Layer 10 of a small transformer language model trained on English Wikipedia (13 layers, counted from 0, width 128).
A neuron's activation on a vector x is SiLU(gate . x) times (in . x), where the dot is the dot product.

Input weights of the MLP neurons that the questions are about. A number n stands for n times 0.017.
n63 gate: -6 47 30 6 -6 -17 -2 19 1 21 -13 -11 -38 -6 6 16 21 -14 13 -10 1 22 -33 -10 -6 -10 -9 -29 21 9 7 1 -13 -5 5 -15 -1 -18 -27 -6 10 6 -5 -30 -13 36 5 12 -6 20 17 49 7 27 33 8 -27 -30 11 0 7 -7 -15 -8 -22 -20 -12 -45 -20 6 8 5 8 -1 -14 -2 -7 33 -29 6 8 -15 -13 -8 -3 1 -4 -8 -34 21 24 22 14 -7 -2 1 14 -8 38 -28 34 22 0 -14 -14 2 -1 17 0 0 11 -40 -4 -2 -9 6 31 54 8 -3 -3 -2 -9 6 -4 -15 -40 -25
n116 gate: -9 8 -13 -42 -3 -4 35 -16 -5 1 -3 0 -3 6 18 -6 -6 -15 24 -15 -5 20 -10 18 28 21 -17 -15 5 9 6 -28 -3 -39 -1 22 20 -2 -31 3 9 37 -25 -2 -10 -6 -13 -2 56 -22 -24 -27 7 -52 38 6 -2 9 2 17 39 -28 5 -23 37 -26 -3 33 -7 9 24 4 -34 -12 -13 13 -7 16 -4 -7 -19 10 8 2 16 -13 19 -22 7 -20 45 -47 25 10 24 -14 12 -2 -10 1 14 -2 8 -3 39 16 -5 -1 5 9 -8 13 39 -15 -46 20 11 11 11 7 -10 31 10 4 -26 -27 -8 -23
n135 gate: 30 12 -24 -3 7 14 25 -17 36 41 33 15 16 14 -13 -3 0 -6 4 -14 -36 -19 8 1 -8 -5 -29 -17 24 13 -11 -10 17 -4 10 14 22 -37 30 -10 1 32 35 30 -19 -14 32 6 -26 -37 27 4 -21 7 2 -5 -25 33 -27 11 4 -33 -34 4 -12 -29 -28 45 -27 -45 -17 42 -6 -15 -27 -7 26 -8 -38 -16 -14 -18 3 -13 -26 37 -14 34 -3 0 8 14 5 -45 -18 12 -19 -11 -10 27 -15 5 26 35 -13 19 -1 11 -38 8 -2 -19 9 19 -6 3 13 15 23 -8 22 31 -1 -18 3 -26 -9 18
n139 gate: -28 -13 17 -3 -7 -17 -4 -7 11 -5 -17 35 -8 -38 -6 -41 1 -5 1 2 -13 38 -18 -14 -7 1 14 47 -23 -43 35 -53 -33 2 -10 2 4 -14 29 -20 -38 -24 -10 -23 -23 -19 37 17 12 9 -5 33 5 -29 7 -12 -33 1 7 11 24 -20 -6 25 33 5 -12 -28 15 -16 19 -20 -13 12 23 19 21 21 49 32 -13 -24 -5 -9 29 21 13 32 -24 -3 -24 -8 -21 5 -11 30 -5 -16 3 -9 -17 -14 -7 -7 -29 -32 18 -16 -1 55 -13 -3 -6 -1 7 -45 -29 -25 5 20 -36 21 -1 28 -2 -10 28 -53
n166 gate: 17 17 -18 -15 27 -28 11 -27 6 22 3 -5 9 30 18 -13 -7 12 -5 5 -9 6 -45 6 15 16 8 -30 26 7 -6 -15 1 -8 -10 -15 -13 16 -16 -11 -4 5 14 -35 -36 -35 -23 -15 19 15 -5 30 16 23 25 -33 -4 -20 13 -6 -1 -22 -30 7 30 -29 -33 16 -6 -22 4 25 -29 12 30 11 5 -41 -9 -13 6 -16 -10 -13 25 -9 23 21 -52 -15 38 -20 29 36 -5 -7 5 11 4 1 -11 40 -37 -18 -20 -26 -2 7 -32 6 26 39 -6 16 -10 -26 49 28 26 -19 -8 37 -25 -1 29 5 10 -19
n169 gate: -6 -26 -25 -1 24 -22 -4 -14 -13 -19 2 15 14 -19 15 22 42 -15 6 -11 14 -37 -14 11 36 -11 10 16 -5 11 -14 12 -1 -6 -11 74 15 -25 -70 26 14 0 -19 5 -25 -1 -25 8 44 -14 11 14 -53 -14 -28 18 21 14 -4 -8 -11 19 32 26 -21 -33 -33 -17 1 15 -50 36 -29 -28 -16 -34 -16 -45 -1 -17 3 40 5 -28 -8 -2 -1 27 22 -21 13 20 -41 -23 -16 6 -11 13 0 -1 43 -3 -10 -21 -12 -15 -6 16 -23 -13 -23 -47 17 -27 11 8 -21 14 -61 7 -6 56 -11 19 11 -16 -22 4
n171 gate: -53 -21 -23 -28 -36 17 8 8 -8 -10 -4 8 7 -23 -6 -14 36 32 -40 3 -5 -16 -19 3 -17 -11 29 12 -54 -9 -27 8 -9 -5 -35 -20 -6 -17 -13 -12 -17 12 -6 -5 -18 11 17 -6 12 15 8 -39 -18 5 17 -7 -19 -1 -17 -26 5 37 -25 20 -26 2 -22 -24 18 20 27 20 22 -8 -34 -6 -12 -31 -7 8 12 -34 39 17 32 -3 -3 -15 11 0 -24 -36 55 -36 16 15 1 -10 -9 -4 28 -30 -14 -10 -8 12 3 -34 4 -12 -42 -8 6 -18 47 -29 -35 -4 -21 26 -13 -8 -27 11 -22 -12 -8 -5
n190 gate: -11 -1 -26 -18 27 1 3 -41 9 8 1 18 11 20 10 -17 15 24 -51 -3 -7 -39 0 32 -7 -2 28 -3 -48 17 -1 16 19 0 12 15 -53 1 2 1 -10 8 16 0 6 27 25 -15 4 -1 29 41 10 -5 7 -2 -19 -39 -29 -38 -8 7 0 16 21 19 -6 20 14 25 21 -3 -14 -32 11 1 23 39 -15 15 41 -15 -1 1 16 21 -29 17 -4 -3 -21 -3 -10 -4 -18 -61 4 6 -3 -30 3 -40 -44 42 -36 35 37 -11 60 4 54 -29 -22 -1 -14 -4 -8 7 -1 -8 33 -1 -17 27 -22 15 -3 -19
n257 gate: -21 -21 -13 31 25 20 11 4 10 0 23 1 -37 28 29 15 -53 2 21 -14 11 -15 31 17 -19 8 6 2 49 -14 -23 12 11 -35 31 -7 -2 -14 -11 20 -37 29 -22 -6 -10 12 -20 30 -19 11 24 10 10 -7 55 9 -3 -8 -14 1 -19 -4 -35 -8 17 -8 -30 3 -3 -23 -12 -27 -10 2 -1 8 16 -12 8 -5 -2 3 -29 14 11 20 -7 8 19 -14 5 17 12 -46 -25 9 17 4 -16 -19 52 -25 -13 8 24 -13 16 26 -38 -11 5 -10 11 -5 -14 9 8 -2 12 -6 -30 -14 28 -30 16 -14 24 -19
n266 gate: 37 -8 20 -24 -17 -16 6 -16 20 -52 21 -19 1 45 1 4 -41 -34 -6 15 35 -31 -11 -16 -17 -18 32 -6 -10 35 4 -14 22 -3 25 -5 4 -6 12 14 -3 4 -5 -10 -31 -25 -25 -14 16 24 16 -27 10 -15 -6 -7 12 -1 -9 20 31 15 1 -26 -9 -23 -6 -6 -14 40 -10 -4 33 -3 37 -15 11 -17 3 -27 -16 -54 30 -27 -11 -16 9 -16 5 -10 -5 -51 -1 -20 27 -17 42 -20 42 -7 -6 -21 34 7 -8 -10 -3 48 -26 16 -19 14 19 -9 -9 -1 9 -10 42 11 -4 19 19 4 -1 -33 41 19
n281 gate: -11 -12 10 -41 5 1 8 -18 4 18 -19 13 -16 9 3 0 -16 -22 35 -15 13 -9 -4 20 -23 -11 12 -21 27 -4 -53 -20 -20 -34 -26 -7 17 -20 -12 -10 -4 -3 27 11 23 14 33 -17 -23 31 -35 7 10 0 13 15 -18 18 -12 -19 4 31 22 -42 14 -11 -3 6 -2 13 2 -32 -2 -12 0 18 10 -2 -10 -8 -38 19 -13 12 -16 6 46 -19 8 28 43 -44 28 19 -2 3 32 -11 15 -13 29 -6 27 -24 -37 -13 -1 -3 7 -1 -11 29 -24 -19 -5 -31 -17 35 38 42 7 7 33 -11 -17 28 -15 -10
n284 gate: 13 18 -18 -8 11 -6 31 -2 -6 11 -9 17 -47 -19 8 2 17 -1 31 -10 1 -25 6 -3 -20 25 58 -4 1 19 -7 19 0 -28 -14 17 23 32 6 53 -24 26 41 19 -28 24 -36 9 -43 1 -25 -26 -32 27 -11 17 16 22 50 23 12 17 -5 4 22 -15 1 1 43 11 24 41 -2 34 8 25 -6 24 -21 -7 -36 34 0 13 -13 -4 22 14 -26 45 -9 -10 -3 21 10 -1 12 -24 -28 -25 14 -42 1 -23 -52 52 0 56 -1 -35 -22 15 27 17 -46 -20 -4 -4 -24 -22 54 5 -8 -6 1 -12 -23 21
n63 in: 23 -21 29 -21 20 36 23 -64 -1 8 -27 8 6 -10 40 -5 -14 0 -27 -5 31 -28 -8 36 1 26 -32 8 -31 -27 16 -14 -12 6 17 14 -14 3 16 -24 -20 -40 11 -14 -34 -16 33 21 -10 9 -9 -21 7 5 1 -29 49 -4 29 -11 24 -12 -1 15 13 7 -6 6 -6 6 -37 -2 -23 -9 -35 -35 22 -39 -3 12 -16 40 -12 34 4 -20 -1 6 26 17 2 16 -1 -17 7 17 -20 11 6 -6 -1 -6 8 0 -35 -27 10 27 8 -40 11 -3 -17 -18 -39 -4 -4 13 -24 7 -11 16 1 40 -14 -1 5 -24
n116 in: 14 -6 17 -6 11 9 19 -5 -27 -6 -18 28 30 15 -18 -5 -11 6 48 6 -11 34 -26 39 11 -25 -20 -40 -3 6 25 -4 22 -14 -3 -26 -14 4 -27 8 33 22 -49 6 2 -11 40 14 15 9 -36 -18 22 -13 32 -11 1 -4 18 22 9 -30 8 -55 -5 -16 41 15 -34 11 5 -14 7 6 -3 10 2 23 -34 -5 -3 40 39 23 -20 -3 -4 0 3 -30 -9 -17 27 5 3 3 22 26 -59 -7 4 -7 12 10 -18 -7 -22 -4 -34 2 -21 -3 21 -15 -25 16 20 -2 -23 21 -20 -24 9 9 -18 6 -37 7
n135 in: 13 -33 -1 33 -28 -8 14 -21 -25 3 29 -11 15 53 22 31 25 11 10 -46 -18 -36 14 -12 13 38 -1 -16 -24 23 -43 46 -12 39 10 10 -9 -5 18 -43 28 -4 32 7 11 9 13 -12 23 -1 16 -30 2 -3 44 -31 21 -4 -10 -40 6 -11 8 3 -11 -3 49 44 2 -25 19 19 15 -3 42 13 3 0 -3 -3 -22 -8 17 -7 4 -31 3 2 23 10 7 5 2 -29 10 -1 8 -8 23 9 -40 8 7 -37 -17 -11 -5 -30 -10 -3 19 7 -9 0 13 -22 11 -12 25 -27 -13 25 -1 9 21 -29 43 41
n139 in: -9 16 -18 3 -12 22 -37 -17 -29 -24 -1 -19 -17 -7 6 -8 15 1 -4 -8 -4 -13 35 -24 -6 -38 -26 19 -27 13 2 32 -11 1 -7 12 -23 -27 3 9 -11 -12 14 -6 -20 -34 36 1 10 1 -6 2 -6 -2 -9 2 -21 36 -6 2 3 -10 0 11 92 15 -22 -27 -1 -5 -12 15 -1 28 -17 -1 -29 8 8 41 -33 24 -16 -37 -3 30 -6 -53 10 -22 -31 -22 -47 42 -7 3 -20 9 -31 -23 -5 -9 -17 -30 -32 10 1 1 -21 -15 -34 -23 9 1 15 -3 15 22 1 -12 1 12 -6 14 6 13 49 25
n166 in: -15 30 7 2 28 13 38 -14 -5 32 -15 -28 1 8 -30 -17 35 22 -18 20 -9 -16 -16 14 3 -1 52 1 2 -36 11 -24 10 1 -54 -5 -11 -12 -21 -3 -7 -17 17 -81 -35 -11 -20 15 26 21 26 6 9 7 -22 -3 -15 -3 5 -1 13 5 14 8 5 -22 -29 32 18 -41 -10 2 4 -35 15 -6 -1 -41 10 1 -22 -14 41 3 -11 17 16 15 9 10 26 -4 13 6 23 -27 -15 -14 -26 43 -14 1 -3 -54 -6 -8 -12 13 -10 22 3 -23 6 1 -10 -23 16 -6 43 -26 32 -19 -32 -15 12 -9 33 10
n169 in: -32 24 -9 30 -5 38 -12 2 8 -6 36 7 -28 -8 2 -25 -45 -5 -8 -5 -39 -18 -51 -15 35 45 16 34 -29 -26 38 0 -2 -9 53 -47 -14 -18 4 27 -12 7 -27 -16 2 -30 -4 11 -19 -7 18 13 0 41 -3 -40 -26 -7 2 29 -41 32 40 18 -2 -5 -6 -19 9 -58 0 -40 -26 5 6 3 39 55 27 -13 -50 32 -42 -7 42 -7 28 22 -20 -45 20 -10 11 -55 -12 -6 -27 11 -16 9 -2 -29 -10 24 37 -16 -9 -13 29 17 11 -71 -35 -42 44 -16 -10 4 -9 27 -2 24 8 8 35 -4 -61 -42
n171 in: -13 14 21 -4 -36 -19 -4 3 34 -9 -3 -8 16 20 20 -1 -3 7 16 -1 -21 19 -35 -22 -6 -24 -8 -31 -19 1 -13 -7 -15 -12 10 -25 -6 40 0 -4 -48 -7 -28 28 -6 26 -30 -25 -5 -23 12 -33 11 12 44 -40 -34 11 8 -1 13 2 40 -5 0 20 -24 40 -16 -25 3 4 -1 -17 36 -33 -8 -32 -19 -18 -22 3 -12 -20 13 32 18 48 -1 -7 16 -21 10 21 50 -32 34 6 -20 66 -17 -15 -7 -30 -18 32 -13 -8 7 -23 -7 2 17 -12 -31 34 -3 16 -14 -3 13 -10 -36 -24 -20 18 -16 -14
n190 in: -20 -6 11 18 20 50 17 41 13 -8 1 5 28 24 -1 -30 1 -8 -38 20 10 6 19 16 28 -53 10 -19 25 32 -22 -27 -11 6 -36 18 19 -13 3 10 -36 -43 -28 -1 -4 20 7 -11 -22 -14 -20 -7 5 11 19 23 9 40 7 -16 -26 22 -7 -3 22 -29 -44 5 10 14 -15 3 18 -24 -3 -4 -4 -32 4 -13 -25 39 -31 1 -4 12 82 -3 -27 -8 6 31 -22 33 -40 -9 22 1 -23 -16 -10 -10 18 -20 -34 -17 -11 -38 -24 -19 -6 -24 40 16 1 -3 15 -29 5 -16 -26 2 4 -7 10 13 -25 -3
n257 in: 7 -8 -24 -18 -32 18 -26 -25 49 14 27 14 14 -8 22 -11 -9 1 38 36 -10 21 -10 -59 26 2 6 -14 -23 -6 45 15 37 5 -3 6 -6 -4 6 33 -7 30 17 3 27 33 -2 46 -28 -1 -14 -12 14 27 18 16 9 -13 30 -26 8 -36 36 -16 20 -36 8 11 11 5 -32 12 -10 28 -17 3 3 24 -5 -10 9 19 13 -21 -24 -5 -21 -12 -33 26 19 8 -27 16 31 18 11 6 -16 -8 25 12 1 17 17 -13 -14 -9 -9 16 34 -21 36 30 27 -23 -28 -23 -41 45 -9 16 15 -1 8 10 -14 -23
n266 in: 85 0 28 3 -1 14 27 6 1 -44 23 -27 -11 3 -7 10 3 -1 18 -8 16 -4 12 -31 -29 -28 55 23 28 -19 -14 -18 16 14 38 21 23 -28 -14 9 -35 1 18 -15 -3 -40 -38 -27 5 29 4 -56 -30 -6 -3 -53 24 18 -23 13 26 13 51 -21 8 21 -6 23 0 -12 9 -24 10 -32 -31 15 1 -13 -13 -15 26 -22 9 -2 21 -26 32 -11 19 15 -15 -1 17 1 6 -4 49 -36 27 -1 14 -6 -14 13 14 48 -20 19 7 -1 7 -27 -4 -15 25 19 -3 -12 -3 12 1 19 57 4 -29 -36 20 23
n281 in: -17 -17 -30 -24 -2 -19 34 -8 -4 1 27 -45 -34 10 -6 18 20 -29 -6 23 -2 -19 -43 -40 -11 -29 -11 35 -13 -24 -9 7 3 19 -9 17 -6 4 -52 -3 14 -4 -9 -55 -4 -15 -2 22 -1 11 -10 29 7 12 -6 7 12 -2 -12 19 -27 -1 -11 1 -30 -13 -3 1 -50 19 -4 -15 -7 -1 -9 -6 -27 -15 16 -8 33 3 -6 -14 2 -20 0 -16 -11 16 32 -10 -1 18 -24 5 8 15 41 -6 13 3 -16 -11 -11 11 -16 -10 -1 -2 -1 -1 -20 17 5 -7 -8 27 61 10 -21 28 3 -8 -2 -9 -19 -18
n284 in: -19 24 0 -7 16 -17 -43 -6 -13 -13 -11 -50 -32 -15 -17 -5 23 -19 14 -15 -25 -17 58 19 6 -3 -15 -6 17 -5 3 36 -51 4 -35 1 -7 14 -10 11 -55 29 3 -31 -13 -9 -29 -32 -26 -55 -43 32 12 -10 28 68 10 -9 3 16 13 -8 20 13 43 -9 30 39 16 -6 6 11 -24 23 33 -11 -9 1 -14 -11 -11 -15 12 20 -13 31 5 0 6 -30 1 1 -23 19 -12 -9 28 -7 -42 -39 58 13 15 13 -15 20 17 6 -47 21 -16 9 5 3 12 1 -42 14 -11 57 3 12 -35 -24 11 -21 -9 14

Each question shows a token from some text and the vector x that enters the MLP there. A number n stands for n times 0.028.

",": 19 -1 -5 1 -12 -5 16 15 -5 -3 -17 0 4 12 -29 -30 -5 12 -1 17 -16 -5 3 -13 -6 5 -13 -6 3 2 -21 6 -3 -4 -11 12 -4 -7 4 -5 3 -6 15 -2 -8 -10 1 -3 -4 -5 -8 14 9 -3 66 -6 2 11 3 -11 -12 14 -7 5 5 9 6 -3 7 1 -14 -10 8 -6 5 -8 -2 9 -10 -10 -4 12 1 -1 8 3 15 13 -2 2 -18 15 -4 4 -8 6 -3 -5 -1 -70 2 5 7 -7 -10 1 19 11 14 -8 -1 -5 -4 -3 -17 -14 -7 8 -6 12 9 1 0 2 -16 -1 -6 1
Which neuron lights up most? n190

"ording": 5 16 -15 -9 16 2 5 8 11 9 2 3 -25 18 11 -28 15 2 -24 -26 -21 20 47 -27 -6 0 -4 23 -20 5 -30 6 17 2 5 21 4 -25 -16 -4 9 -25 -35 -11 -9 -9 10 1 24 -29 19 -1 0 -11 9 -12 -13 -8 -23 16 8 -16 -38 -10 -16 48 5 -4 -5 -4 1 -10 10 -4 19 -32 -11 -1 7 -4 1 -2 2 4 -7 -20 11 -19 -7 7 -12 18 -3 -14 8 15 10 4 -12 -23 -15 3 -7 12 9 19 10 -19 -12 -18 16 11 -21 2 -4 -33 -15 5 10 -7 -7 4 -4 -5 -27 19 -27 12
Which neuron lights up most? n135

" was": 17 13 21 -18 -13 -8 -11 23 0 13 -12 -3 -5 13 -12 -23 -17 -38 -1 21 -5 15 -18 12 -6 -7 -13 3 -1 -1 -10 6 -13 -11 -7 9 -4 -11 24 -17 32 0 2 -13 30 -20 16 15 0 1 -1 11 8 -1 28 -1 -9 28 6 33 -21 7 -1 -3 6 28 -9 -28 -28 -21 15 -17 3 -7 -16 23 9 14 -6 -6 20 5 8 -4 21 -15 -4 13 -5 20 21 1 1 -4 12 3 2 -1 -22 -37 3 12 -5 11 -10 2 -1 27 7 -15 -14 -17 -6 33 7 -19 -2 22 13 -3 -17 11 0 6 -32 -3 -17 8
Which neuron fires most, and how strongly? n281, at about 7.7

"ization": -1 -2 -20 -7 -5 3 -3 13 9 4 -25 -15 -13 22 -8 -16 19 -6 8 -8 0 11 -6 0 22 -12 6 11 6 -26 -29 0 3 -4 4 13 -3 -3 1 14 14 -21 3 -26 -1 -7 -4 14 4 -2 1 3 16 14 88 4 0 -3 6 -11 -3 -11 -4 -12 12 26 -2 11 3 -19 3 -4 14 4 -3 2 -12 -4 2 -20 0 5 30 -1 20 -8 13 -14 -13 12 33 36 4 28 -21 2 0 -2 -4 -39 -2 -5 11 -10 4 10 18 4 -6 -8 1 -4 6 1 12 -17 1 15 6 10 0 10 -2 -4 8 -1 -3 -10
Which two neurons fire most, strongest first? n281, n166

" years": 10 -13 -44 -11 -9 -16 0 35 14 7 -11 17 -13 22 -1 -30 7 3 16 -2 -7 -9 -16 -8 12 -17 -8 22 24 -11 -28 -2 18 1 -27 10 -4 -7 4 -10 8 4 6 -6 -2 -19 -2 10 5 -1 -2 2 -1 2 55 9 -7 -2 3 -16 -20 13 0 -17 16 -11 -12 -11 -3 6 -12 -13 24 1 -8 12 -4 -4 10 -33 -2 -3 12 15 -9 -17 16 -1 -6 4 20 38 -3 7 -45 6 -2 10 -8 -40 -1 4 7 -3 22 6 3 23 2 -2 -2 13 -2 5 21 -12 8 22 15 12 4 2 -4 -8 -27 -2 6 16
Which neuron fires most, and how strongly? n281, at about 13

"ouncil": -30 -2 -20 -5 10 13 4 0 2 11 -11 8 -11 10 5 -32 13 -1 -2 -2 -9 15 1 11 22 -18 -7 -20 -21 -13 -11 15 17 3 -11 9 -22 -19 15 -12 14 -7 -7 -9 -5 -7 7 14 -5 -21 15 -5 16 12 63 4 -5 14 3 14 6 -1 -5 -26 17 30 -13 -2 10 -25 -12 -14 7 17 -9 14 -13 12 17 -12 -5 -20 3 16 19 -6 0 22 -2 16 -13 11 7 -9 11 -3 0 5 -29 -40 0 -3 16 -14 19 6 6 20 -21 -25 -17 28 11 0 7 -5 1 7 6 -3 -11 -2 -13 5 -17 -2 -3 -4
Which neuron fires most, and how strongly? n116, at about 5.1

" He": 14 -5 -6 -4 -7 -6 -2 17 5 -1 -11 -14 3 4 0 -10 17 5 -7 13 -19 -20 3 -10 -19 0 12 -3 -24 -16 -7 5 -3 -3 -6 0 -15 9 -5 -1 2 10 7 -28 -5 -16 -11 12 -5 -5 0 -30 29 -13 70 4 -15 13 -2 -15 -15 -1 3 -3 -23 4 -5 7 -2 -16 -11 -2 6 12 -19 -1 -4 3 -33 -26 -19 -19 -12 21 16 -27 -8 -11 -13 -2 -28 13 1 23 38 15 7 9 -20 -25 4 22 -16 -21 -8 7 -4 17 -6 -23 -26 -16 5 28 12 -21 -17 -21 2 -3 10 0 5 -3 -18 8 -12 -12
Which neuron lights up most? n171

" Louis": 28 -12 1 -8 11 13 -15 2 -6 -6 -3 6 0 32 -36 -3 -3 -20 12 6 -18 -2 -19 -4 12 -26 -11 0 -13 1 -28 2 0 16 -10 -11 -3 -26 1 -9 -22 2 10 -6 -20 4 11 31 -2 -15 12 17 15 -6 64 -13 -17 7 0 16 17 -10 25 -15 -8 -2 -1 7 16 -8 14 -28 -13 -12 1 -12 19 1 14 -2 -21 0 0 8 5 -28 10 -10 2 1 -2 -4 -18 -3 10 12 -3 -25 -2 -31 3 22 -5 2 1 1 1 16 -21 -11 26 -15 4 -3 13 -20 -13 6 6 -2 10 1 -20 -6 -5 34 -20 8
Which neuron lights up most? n135

"ct": 2 17 -16 -2 -16 7 -23 20 9 1 -31 -6 -36 11 -16 -16 -6 25 11 -21 1 -2 1 4 -11 6 -15 10 -20 -16 -9 -11 -18 -18 29 23 -5 -39 2 18 0 -13 -1 -33 -21 -5 19 12 24 -8 27 8 -15 4 25 -6 -16 12 14 -2 32 -34 -9 -11 -5 27 3 0 24 -11 0 -9 -10 -13 0 -17 1 2 11 -4 10 17 3 -6 -17 -8 8 3 1 7 15 4 -8 -19 -28 2 4 -14 -19 -37 -12 -11 5 -16 -7 15 7 -28 13 -10 1 10 -13 16 5 7 5 26 -20 25 10 16 4 7 -10 -4 -21 0
The three highest activations, in order: n139, n63, n169

" Cat": 15 -6 0 13 -19 19 19 -6 -7 -6 -7 -18 -4 27 40 -18 -2 10 8 7 1 -9 -4 5 -32 3 31 -8 -10 8 17 21 2 15 14 26 -21 3 12 -31 12 -1 2 -19 -14 -6 -3 12 11 2 25 19 0 2 56 25 -23 -1 6 -6 -18 6 6 -11 9 1 -4 6 0 -21 -4 -23 -5 25 1 -20 -1 6 -16 5 16 -6 2 15 4 -28 -5 -21 20 19 9 32 -11 -35 24 8 1 -8 -4 1 0 -17 -7 19 3 6 -37 24 -11 18 -9 -11 22 -11 15 -4 8 14 13 8 12 -27 -17 -5 -1 7 10 17
Which two neurons fire most, strongest first? n257, n266

"3": -7 -8 -6 -20 1 4 -5 17 2 -4 -5 -25 2 9 -25 3 6 4 -16 -2 -9 10 -7 -3 1 -11 3 7 10 2 6 -8 12 -1 -30 10 -20 -8 13 -26 8 8 15 -10 -3 -14 17 3 15 8 5 21 4 -9 48 -12 -21 29 11 -19 -10 -9 7 3 7 -10 3 0 16 -22 6 -10 1 10 -9 10 -4 6 22 -7 17 8 7 0 6 -26 17 33 -3 17 15 -6 9 19 -26 9 -19 8 -22 -50 -16 7 -8 -26 -6 0 8 8 -18 1 -14 -19 -17 13 27 4 -3 17 11 5 -3 -1 -20 21 -13 13 6 15
The three highest activations, in order: n139, n166, n281

" known": 12 -19 -18 -2 -9 -3 -16 16 2 10 -12 9 -17 6 14 -33 18 8 6 2 3 -3 11 -2 -1 -16 10 14 5 -7 -26 -1 -3 -7 -19 21 -7 -11 -1 4 12 5 7 -4 15 -8 1 22 12 3 -1 -8 8 1 33 24 -15 21 -3 -2 8 -6 -4 -10 12 16 6 -3 1 -17 3 -12 -16 4 -15 -21 20 -9 -2 -38 24 9 6 2 -22 -10 2 2 -8 8 16 32 -8 5 -9 -7 -1 4 -9 -54 15 0 0 -14 -3 -4 2 -3 -1 -32 0 14 -17 -6 4 -33 -15 45 -4 10 -4 1 14 15 2 19 -12 -10
Which neuron lights up most? n281

"191": -1 -22 1 -16 4 5 -32 15 5 -2 17 -22 7 4 -24 -17 -21 -13 17 0 -9 -5 1 21 -14 -33 6 -9 -1 -35 0 9 19 2 -11 12 4 -13 13 -18 5 4 17 -9 8 -14 -5 5 -12 -8 2 -38 35 -23 27 10 6 40 2 -18 -14 -11 4 6 5 20 5 -5 10 -7 1 -18 22 -8 -23 -23 20 15 -5 -2 2 -1 -7 8 11 -17 10 1 35 12 0 15 -10 -5 7 23 6 -15 -13 -31 2 -17 22 -12 -21 7 11 20 -8 15 15 -7 14 -9 3 14 -10 3 -11 -12 6 4 -5 15 8 2 2 28
Which neuron lights up most? n266

"-": -9 3 0 -8 0 -1 9 15 -5 -7 -13 20 -10 13 -3 12 -4 -6 22 24 12 3 31 8 18 17 -7 20 -2 -14 -16 -9 30 -10 -40 15 -6 -22 15 28 -16 -26 -1 6 6 0 -24 15 -19 -19 11 -24 -3 -1 50 4 -22 23 -9 -3 -41 -17 -1 -19 5 -8 11 -15 -6 2 -8 -15 -1 -26 -14 -22 5 -7 19 -6 -21 -2 15 -10 4 -24 28 22 0 23 3 -14 -8 -19 -25 7 -1 4 -13 -6 -16 -12 8 -12 -12 15 -11 2 20 -3 -21 -18 -23 -3 30 32 -15 -40 4 22 1 0 2 -3 -12 3 -6 10
The three highest activations, in order: n169, n257, n171

" term": -24 -1 -22 -6 18 -8 -8 22 2 11 -12 14 -23 11 16 -39 10 18 3 -2 2 13 12 -6 -12 -7 -1 9 -8 3 -6 1 33 -8 -8 30 13 -16 19 -1 1 18 8 12 5 -7 -32 13 8 -25 3 -6 2 -2 38 5 -15 6 9 1 23 -4 10 -18 8 29 -9 -12 -23 -17 38 -5 2 5 -32 9 -25 0 12 15 11 11 0 -27 -3 -14 13 17 12 12 8 6 11 13 1 7 -15 8 1 -35 -8 -9 -22 -3 23 -5 -11 3 -17 -26 -33 25 2 -1 6 -16 -4 0 18 2 -2 -17 -3 26 -6 13 -12 21
Which neuron lights up most? n139

"ort": -2 -13 -1 10 -17 2 -10 2 8 -14 -24 8 -19 6 -12 -12 14 29 19 -19 8 22 11 4 -5 -2 -24 10 -24 -8 -15 9 38 -30 -7 1 -12 3 -8 -3 8 -7 -21 -31 3 -31 6 -5 8 -1 24 -25 -19 10 44 -3 1 7 4 -2 15 -15 14 -5 -27 73 9 4 -8 -23 -14 -10 6 -9 10 -24 -20 3 -8 -15 -9 -11 10 -3 -6 -20 13 2 9 17 1 6 6 16 -6 1 5 -11 -2 3 -24 -16 2 -2 0 18 13 17 -30 -27 -3 14 2 0 8 -5 -18 10 -19 -13 20 4 7 36 -20 -1 18 -6
Which neuron fires most, and how strongly? n171, at about 7.1

" Mon": 18 24 2 -2 -36 25 2 1 2 8 -16 -40 8 25 29 4 -9 15 -25 -3 -26 -9 -15 4 -3 3 4 -2 -7 -18 -37 37 18 2 14 11 4 -23 12 -8 -5 -2 -17 -17 0 0 4 4 11 3 13 -7 -2 12 48 5 -16 20 -9 3 -2 17 17 16 -4 -17 -16 -7 0 1 19 -1 -7 -8 -9 6 -13 1 -14 -17 -13 5 9 24 -17 -2 12 0 8 6 7 17 -15 -15 9 -18 1 -8 6 -22 -6 14 -22 -4 -3 -16 -15 -16 -1 12 -26 -17 5 31 25 0 -21 -4 5 -6 36 -29 -24 7 9 11 1 0
The three highest activations, in order: n171, n135, n190

"et": -9 11 -6 23 23 7 21 -9 25 18 -3 -6 13 -9 19 -14 0 -1 24 -12 12 0 22 -2 -24 -10 3 17 -5 3 1 4 14 8 -2 19 -1 -38 20 -7 1 3 -2 -34 -17 -1 -24 23 2 -38 19 3 -4 -5 45 4 -14 0 5 5 -15 25 14 -24 -6 -5 21 2 13 -40 -10 5 -2 4 -5 -13 14 -3 26 -5 -2 0 22 8 1 -13 23 20 12 -6 -24 45 0 -11 -1 -1 11 5 -27 -3 23 -22 -10 10 -2 -9 -22 29 27 -18 6 -12 36 -12 3 0 9 -6 -38 -10 21 -2 -16 -7 -6 -5 -12 -2
The three highest activations, in order: n169, n257, n284

" being": 17 4 11 -9 -7 -18 3 32 -8 5 2 -6 -3 13 -35 -19 15 -33 6 19 -19 -11 -4 5 -26 -7 -22 -8 12 -10 -24 6 1 -6 5 -5 -1 9 4 -6 24 -9 13 -11 19 -12 1 28 -5 -2 -6 7 16 6 44 -6 -14 12 16 24 -13 1 -1 -11 7 16 -1 -14 -11 -18 13 -9 -5 -12 1 -4 3 18 -5 -8 7 2 7 3 15 -8 -8 -13 3 7 9 4 1 4 9 6 2 0 -18 -55 -3 17 -5 4 -5 -5 -2 21 -10 -4 1 -16 -9 11 -6 -20 -13 19 -20 -9 -8 5 9 4 -29 -1 -25 15
Which neuron lights up most? n281

"us": -1 -3 3 7 -4 10 21 -4 -18 19 -9 -16 -21 18 -28 -33 -4 14 -23 -3 -12 -2 1 10 9 -23 -6 23 -18 2 -26 3 1 -3 3 -16 -12 -24 9 -3 4 -36 -16 -5 -19 -8 -14 6 15 -4 7 24 -4 -3 54 -8 0 19 9 -8 -1 -8 -7 -13 8 51 9 12 1 -34 -10 -12 11 -7 -5 -5 -20 -3 -16 -12 -8 17 24 0 -21 -7 -12 -28 -17 -3 56 -15 9 2 6 -9 -7 -7 -11 -27 2 15 20 16 -5 4 10 -14 11 -16 -11 -1 11 14 3 8 37 6 24 4 -10 7 5 -6 -6 14 9 15
Which two neurons fire most, strongest first? n166, n116